Layer 3 of a small transformer language model trained on English Wikipedia (13 layers, counted from 0, width 128).
A neuron's activation on a vector x is SiLU(gate . x) times (in . x), where the dot is the dot product.

Input weights of the MLP neurons that the questions are about. A number n stands for n times 0.0066.
n79 gate: 12 22 -23 -4 42 44 -34 21 -19 -16 -15 -38 -14 -22 30 -38 25 1 43 -24 -5 27 65 31 -51 -35 -65 6 13 -20 -19 -13 -24 17 -46 3 -20 -13 -18 -22 -4 35 38 -43 21 4 -33 12 21 13 -26 -63 2 -13 7 -43 -9 51 -21 26 3 -29 -8 41 -12 9 3 19 6 0 24 23 13 -24 -8 28 8 -21 53 6 -9 31 -74 -35 38 -38 4 19 -12 24 1 24 7 -3 31 -37 -8 -63 2 8 4 -6 28 -13 1 -12 -41 58 15 -36 -28 -6 27 23 -22 12 -30 42 -34 -15 -22 4 -13 -56 38 32 21 11
n100 gate: -35 -14 -30 -9 21 37 -7 38 0 77 22 22 -48 -14 9 25 20 -7 67 -26 -37 17 13 -35 34 32 -10 19 22 19 42 -56 -24 43 -28 12 14 -6 47 -34 11 -13 1 -25 50 18 -36 -16 45 -19 -88 4 24 -82 -42 21 24 -26 -16 23 34 -34 10 12 51 -23 -5 -47 46 -15 6 -3 51 -35 20 30 -44 12 40 -24 -24 -8 -59 -45 15 28 5 -31 28 -52 -8 -63 -24 50 44 -10 18 14 -37 -17 12 -36 -32 -30 40 18 9 -54 -23 -10 4 45 8 3 -2 -4 17 -11 23 -9 13 -33 8 7 10 17 -8 -14
n227 gate: -34 8 -21 44 5 -32 36 -19 10 -29 26 -36 -22 26 27 5 10 -32 -6 -1 10 61 20 -23 -6 12 -17 37 39 -35 -2 24 26 -26 -24 22 -14 41 29 27 -16 25 3 1 -38 -31 -47 -13 -9 1 -33 33 -16 -19 -6 -24 1 32 -5 7 23 25 -4 -8 -13 5 1 46 -10 9 -32 -5 25 43 7 -15 -65 7 70 56 59 36 56 49 36 -14 -43 12 11 -17 -51 20 -60 -29 14 11 3 -7 34 33 -4 -31 -15 20 -10 21 -11 18 -21 12 -39 -32 -14 -7 -64 8 -21 12 46 -7 17 -21 -10 -46 1 -29 -48 25
n229 gate: 22 7 15 11 25 11 7 -5 10 23 31 8 -46 52 -17 37 -15 -20 26 32 32 -18 -7 1 -8 -7 -20 -46 -8 2 18 11 -40 48 -49 55 56 -40 55 32 19 14 -2 56 37 12 10 6 45 13 31 -20 28 40 14 57 10 -10 11 -7 31 7 20 25 11 -84 10 -11 81 70 -14 -19 63 15 13 39 7 -38 -22 -33 -23 9 -25 29 -4 13 8 7 -30 -21 -28 -6 8 -38 18 -13 26 53 51 -22 -21 -18 -30 79 15 -35 36 27 -1 -1 25 -27 60 7 -2 -50 25 59 -9 48 -34 32 40 -20 -32 -6 24 21
n250 gate: 48 25 -9 -11 -5 3 40 -33 -60 18 0 -1 -7 10 -46 -21 57 4 54 -3 -28 -35 47 -14 -4 10 -65 -13 -60 43 8 -11 -17 37 21 22 74 -8 -17 4 -3 30 -22 27 55 -5 -55 -21 10 10 -36 25 5 -24 -22 5 9 -24 -19 15 -11 30 23 76 27 23 -22 -3 42 38 -26 2 17 -51 -51 17 17 -6 27 8 -29 -41 12 15 46 22 -16 23 20 -73 -7 9 -25 -17 -12 -3 -36 51 13 -25 11 -20 -34 7 62 1 -10 41 86 4 4 -13 -7 -67 25 30 -7 51 12 -32 68 -18 26 -6 5 32 -18 -22
n278 gate: 26 7 3 26 46 -26 40 -23 23 26 7 -4 45 22 -24 -12 -16 7 -15 36 31 -33 -3 31 48 11 -13 -42 -70 44 3 -2 -5 1 -33 18 -7 -6 -5 -8 -26 14 -52 17 -50 -31 -17 40 -24 30 -46 -26 20 -35 10 38 -17 -8 -45 23 -1 -4 5 -15 25 15 -58 38 11 -11 -35 -25 35 21 38 9 -38 -11 20 -30 -6 -11 47 2 -6 -26 27 -37 23 31 4 -17 -57 28 46 -19 52 19 23 1 9 -18 -3 -20 23 -48 49 22 17 4 -12 2 49 -20 -9 21 -48 20 16 -25 3 47 -11 15 -21 24 44 4
n79 in: 10 -27 -29 17 26 -43 -11 24 -9 -10 47 -40 -33 -32 2 12 -17 -5 7 11 3 -18 0 71 -9 -14 45 1 8 39 -27 -71 -8 -54 9 -9 9 22 21 10 7 -27 11 10 -16 46 -16 23 -12 -32 12 -31 -14 -16 41 -33 1 -35 13 45 16 27 -46 -27 -7 27 6 30 -9 -26 -13 -6 14 -51 36 -2 -10 26 -10 -34 -18 8 -6 17 -8 -38 -5 9 42 -24 15 -20 24 -19 -43 -23 -4 39 -11 27 -26 -17 -35 -41 -14 2 39 -3 -1 -17 2 0 -43 64 16 0 26 -45 -1 -48 13 14 -61 50 1 -48 -6 -17
n100 in: 5 13 31 13 8 -41 -10 15 -38 52 -2 28 -18 -8 54 -38 9 24 40 15 17 45 26 41 11 17 1 27 -18 15 40 -19 12 11 -14 -18 20 0 4 -13 -4 52 68 16 -3 10 -9 31 -14 -62 27 -17 -49 -10 -14 -27 17 9 -4 -34 -20 39 -28 -34 -7 -20 -9 20 -58 12 -19 3 -37 3 -53 -42 22 27 22 -64 7 30 -29 31 24 -7 -13 -5 54 -47 39 -12 20 -25 -26 10 -14 -11 -11 7 -36 -17 17 -37 14 27 2 59 -3 -8 69 49 8 14 -28 21 -20 31 53 7 9 37 -29 -5 -3 30 -17 -3
n227 in: 12 22 0 32 10 -2 -22 36 11 40 8 -40 -9 -3 2 65 -5 -19 78 -54 28 57 62 26 -7 9 -23 17 -5 -25 -2 10 11 -3 17 6 12 4 21 -21 -75 45 -38 15 -1 52 40 -52 23 -15 18 -10 -4 -9 -11 2 -41 -7 9 15 2 -51 11 19 37 -39 -14 4 18 -12 57 -8 12 8 7 28 -25 -14 17 23 -22 28 15 6 -12 13 -50 18 17 2 -31 -41 -2 -2 -14 3 13 -10 -81 -13 30 -2 -3 -2 -29 -10 -31 22 22 -40 -3 11 33 -62 -5 20 13 -25 -31 8 -3 -26 -20 -11 19 -20 -14 17
n229 in: -25 24 50 -15 10 -24 -5 -59 -45 31 -9 4 -38 -11 2 45 12 -62 16 2 8 16 -34 -11 -22 19 -11 9 13 -39 1 -5 33 -27 -50 16 29 -16 45 47 8 80 -26 1 -19 -10 6 -64 -26 -1 -2 -40 -5 9 -62 -40 -51 -27 0 -45 3 44 -13 19 -21 -24 -36 36 24 -28 -3 5 27 72 20 0 15 -13 -45 1 -69 -38 -55 -2 24 74 6 64 20 28 -18 -25 -49 -31 -41 1 -20 17 -1 -26 57 -7 -24 36 -14 7 -9 24 -3 32 5 -22 -3 33 21 25 28 47 -6 -31 3 14 -22 -23 -37 -1 12 16
n250 in: 41 3 -20 -12 -4 -14 -17 23 -11 -17 -26 34 -17 6 -26 52 -18 -29 -28 71 -4 -24 7 -3 -21 -17 21 -23 -32 2 43 44 64 -65 32 55 -4 -94 13 -1 -4 28 -29 0 -24 -26 -8 38 17 -14 -18 20 18 21 8 2 -31 31 -5 -15 -16 62 34 48 38 9 -15 -15 22 -36 4 -18 -27 42 13 -30 -2 50 6 75 13 -16 -27 -83 11 31 -15 -21 -31 13 24 -17 0 -36 -48 -23 6 -23 -17 -18 61 33 2 14 -3 28 -23 -52 4 4 -32 -44 -13 0 48 -22 12 45 -13 12 7 -29 12 -31 -51 -22 4 -1
n278 in: -10 -26 18 59 4 -23 13 12 -9 17 10 26 26 -3 -2 15 -60 -7 19 -14 -19 -37 6 -24 -2 22 -10 -18 -7 48 19 26 -26 -45 -15 9 23 -5 5 27 -11 -1 10 14 -19 -31 -11 8 6 -20 -4 -59 -1 5 -9 29 46 43 -5 35 19 24 10 34 30 -15 68 22 -19 -31 32 -12 -7 -19 20 -13 24 12 35 -14 10 -16 36 -11 4 -23 54 -23 26 43 -33 -45 -33 -16 11 23 -15 19 46 -3 -25 27 -23 13 -21 41 2 72 10 36 -31 45 8 22 6 -22 -28 -15 -19 -40 -56 32 39 13 30 -20 3 -5

Each question shows a token from some text and the vector x that enters the MLP there. A number n stands for n times 0.025.

"ional": 26 -7 19 3 6 15 -8 10 -16 24 -25 2 40 -28 12 5 13 -15 -17 20 31 -30 -16 -20 -11 -3 -5 18 -20 10 -8 3 -36 -25 -13 -30 24 -18 -2 5 -19 -10 -14 25 18 -21 15 7 4 53 31 8 5 7 -15 -10 -4 -9 -43 19 -2 -8 -50 -8 -44 7 -10 4 -2 -8 -22 21 -4 -14 0 -1 -24 -19 -8 2 -2 -9 14 7 -23 -17 -20 -12 -26 16 10 8 23 14 -15 13 -5 39 2 -6 0 3 3 -22 1 -6 16 6 1 4 24 24 -13 16 8 -1 4 -2 4 3 12 -16 32 21 -25 10 17 1
Which neuron lights up most? n227

" 5": 20 20 -12 6 -27 5 16 6 -17 26 1 13 53 -33 0 -23 -13 0 -10 -3 -16 11 20 -14 4 4 2 -21 46 -41 -3 -4 12 -3 -7 -19 33 -10 9 10 -15 7 -9 -6 -2 34 -3 5 -18 -14 4 -20 -24 22 -16 -12 -34 -6 16 -29 3 -15 -5 -20 11 15 39 0 3 -7 5 20 -3 -19 20 -4 36 -3 -17 -7 -3 -16 -13 -6 34 -18 17 -15 -11 14 -23 8 -24 11 8 -7 16 -12 -22 0 -3 -16 37 16 -10 -4 -8 -21 14 20 8 -7 5 1 -13 -18 12 12 48 -28 2 6 -24 6 12 -9 4 1
The most active neuron and its activation: n250, at about 0.2

",": 25 -7 -12 -6 -17 12 25 10 -9 -4 -15 -9 34 -27 -9 13 15 -6 -18 -7 -14 1 -13 -12 8 17 27 -14 53 22 8 -18 2 10 -5 15 18 20 -4 -23 -7 -16 16 -7 0 -30 11 20 3 -7 48 -22 -3 9 -2 14 -4 20 12 -6 17 4 13 -3 -5 5 1 8 2 4 -10 30 -10 16 -1 22 8 4 18 -25 -13 3 -13 -19 -5 13 16 -28 8 -5 12 18 -1 21 4 -11 -20 4 1 -15 20 -15 14 6 11 -8 5 -13 7 2 24 29 0 3 21 -5 2 3 18 -5 -3 -37 -5 -1 2 -26 31 -6
The most active neuron and its activation: n227, at about 0.34

" to": -3 -3 11 -25 -13 -12 2 41 4 14 1 -7 34 -23 -4 26 8 -12 6 -12 -16 16 4 7 31 16 25 -23 -14 10 2 25 25 -3 1 -22 41 10 -28 13 -3 -2 1 -9 19 -19 -13 9 2 -13 35 -24 -15 -8 12 26 15 -12 -5 -39 6 6 -1 -9 -1 15 2 38 22 28 0 -15 1 5 18 3 -11 -24 16 5 -4 -13 -5 -4 -15 17 -11 -20 31 -5 -18 2 32 12 4 1 9 -8 10 11 2 -10 -17 21 0 -3 17 3 17 -21 13 15 -8 9 10 -7 -20 9 21 1 2 2 1 19 10 -8 -21 32
Which neuron lights up most? n278

"2": -1 3 5 -19 -9 6 17 21 -16 26 -11 19 39 -12 17 3 0 -1 -16 -9 -23 10 4 -12 4 9 9 -3 1 1 23 28 -10 16 -9 -23 23 -5 -5 38 -10 -42 9 18 -3 21 9 7 -18 -11 1 19 19 24 0 6 -13 14 -29 -32 -4 -7 -8 -21 -35 0 19 13 4 3 -2 36 -18 -21 25 -4 28 -30 -2 -39 -21 29 -9 2 -28 -3 -1 6 -18 38 -8 -8 -7 13 3 -12 -7 21 -21 -23 -5 -8 46 2 -18 -21 -1 0 -1 -7 18 1 12 9 -18 -28 -12 10 25 -20 45 -8 24 -9 -14 -23 17 -26
Which neuron lights up most? n250

" year": 14 17 4 -24 5 34 25 31 4 5 -20 -49 54 31 11 -13 18 -2 1 13 12 -11 7 3 0 17 -10 -6 14 -24 16 -29 -18 -42 -8 -17 16 -15 -17 35 -11 16 4 -9 20 -12 -16 -7 15 -14 13 13 -9 -5 -10 24 -36 4 8 4 -5 5 -11 5 -43 48 38 -21 3 27 -27 -20 35 -21 18 -9 14 2 -14 14 -16 -23 15 -9 23 13 -27 3 5 -1 -11 -1 -8 8 24 -4 -21 -19 2 -5 -14 9 -8 -26 -23 17 21 6 3 58 13 0 -2 -15 19 -3 -4 4 -9 2 3 -7 -51 -5 -14 3 -2 -4
Which neuron lights up most? n100

" 20": 32 20 -23 -1 -27 -1 3 -16 -36 30 0 -21 63 -31 36 5 -5 3 -18 18 20 -3 16 -13 -20 7 3 -13 26 -15 7 4 -3 -26 -16 -6 23 -12 -9 17 -14 -4 13 -1 10 9 -7 -8 -4 -28 7 -5 -13 25 -4 4 -20 -7 -1 -11 6 -20 -1 -15 6 12 37 10 14 -15 8 29 1 -22 29 0 36 -25 -5 5 -8 -16 -5 -17 -5 -5 -2 -20 0 38 -21 19 1 25 -8 5 13 -5 -7 10 -10 6 40 9 -22 -14 -5 -29 -4 14 12 -6 4 -21 -3 -7 19 32 49 -31 -4 33 -6 1 5 -23 1 -9
Which neuron lights up most? n100

" term": -15 9 25 -39 -12 -44 11 12 18 21 -9 -8 26 -10 24 5 8 -26 19 -9 10 14 -15 1 20 10 -13 9 40 24 -14 5 19 -7 -6 -28 13 -1 -7 7 -25 5 -5 -17 19 10 0 0 -29 6 -1 -7 -2 -18 -4 10 3 -5 -11 3 19 -8 -4 9 1 1 9 6 10 1 -37 -7 15 2 -29 22 21 25 -23 -14 -12 -37 0 10 -2 10 10 -7 -30 18 -51 -11 7 -9 -14 10 2 -32 -10 -15 -10 18 -7 -20 4 -13 -23 -18 -1 44 -39 22 -10 15 4 -13 -20 -33 -7 15 -1 -2 -36 -4 29 12 8 -18
Which neuron lights up most? n250

"aking": 13 15 -2 20 37 17 20 22 -17 -16 33 1 35 -12 32 -3 0 -28 2 -5 4 -2 -1 -20 -15 3 20 10 4 -21 -6 5 16 -6 -27 16 20 12 -34 1 -25 6 14 -25 26 8 -38 -14 21 -19 1 15 -4 -15 15 -13 3 -28 23 -35 0 4 -38 0 -18 32 -17 -33 4 2 -17 -24 22 3 23 40 -3 -19 -45 -14 -42 -3 -3 -20 5 12 9 13 7 -9 -7 0 -20 19 24 -1 5 -48 -19 5 -8 37 -12 1 18 0 9 32 -15 -12 7 -1 -3 11 -7 -7 -9 8 -13 -4 20 -31 -1 3 8 -13 -1 0
Which neuron lights up most? n79

" of": 34 -25 -13 -5 7 -2 -5 24 14 12 12 0 21 -25 1 13 6 -4 -7 -39 8 -11 1 -9 18 2 2 11 24 20 5 15 9 -44 2 -23 34 -11 20 3 -23 8 16 18 13 12 -16 42 1 33 31 -17 -10 -13 1 12 -29 3 21 -31 -2 8 13 7 1 15 -3 27 19 -3 6 -8 1 31 28 -7 -9 -13 26 27 -19 -20 18 -7 -28 10 14 10 12 5 2 -19 39 20 11 16 13 -22 4 -9 21 -10 7 7 -1 -4 10 13 33 26 11 4 3 19 13 -13 -5 17 21 18 -15 -23 23 1 -14 -15 4 4
The three highest activations, in order: n278, n229, n100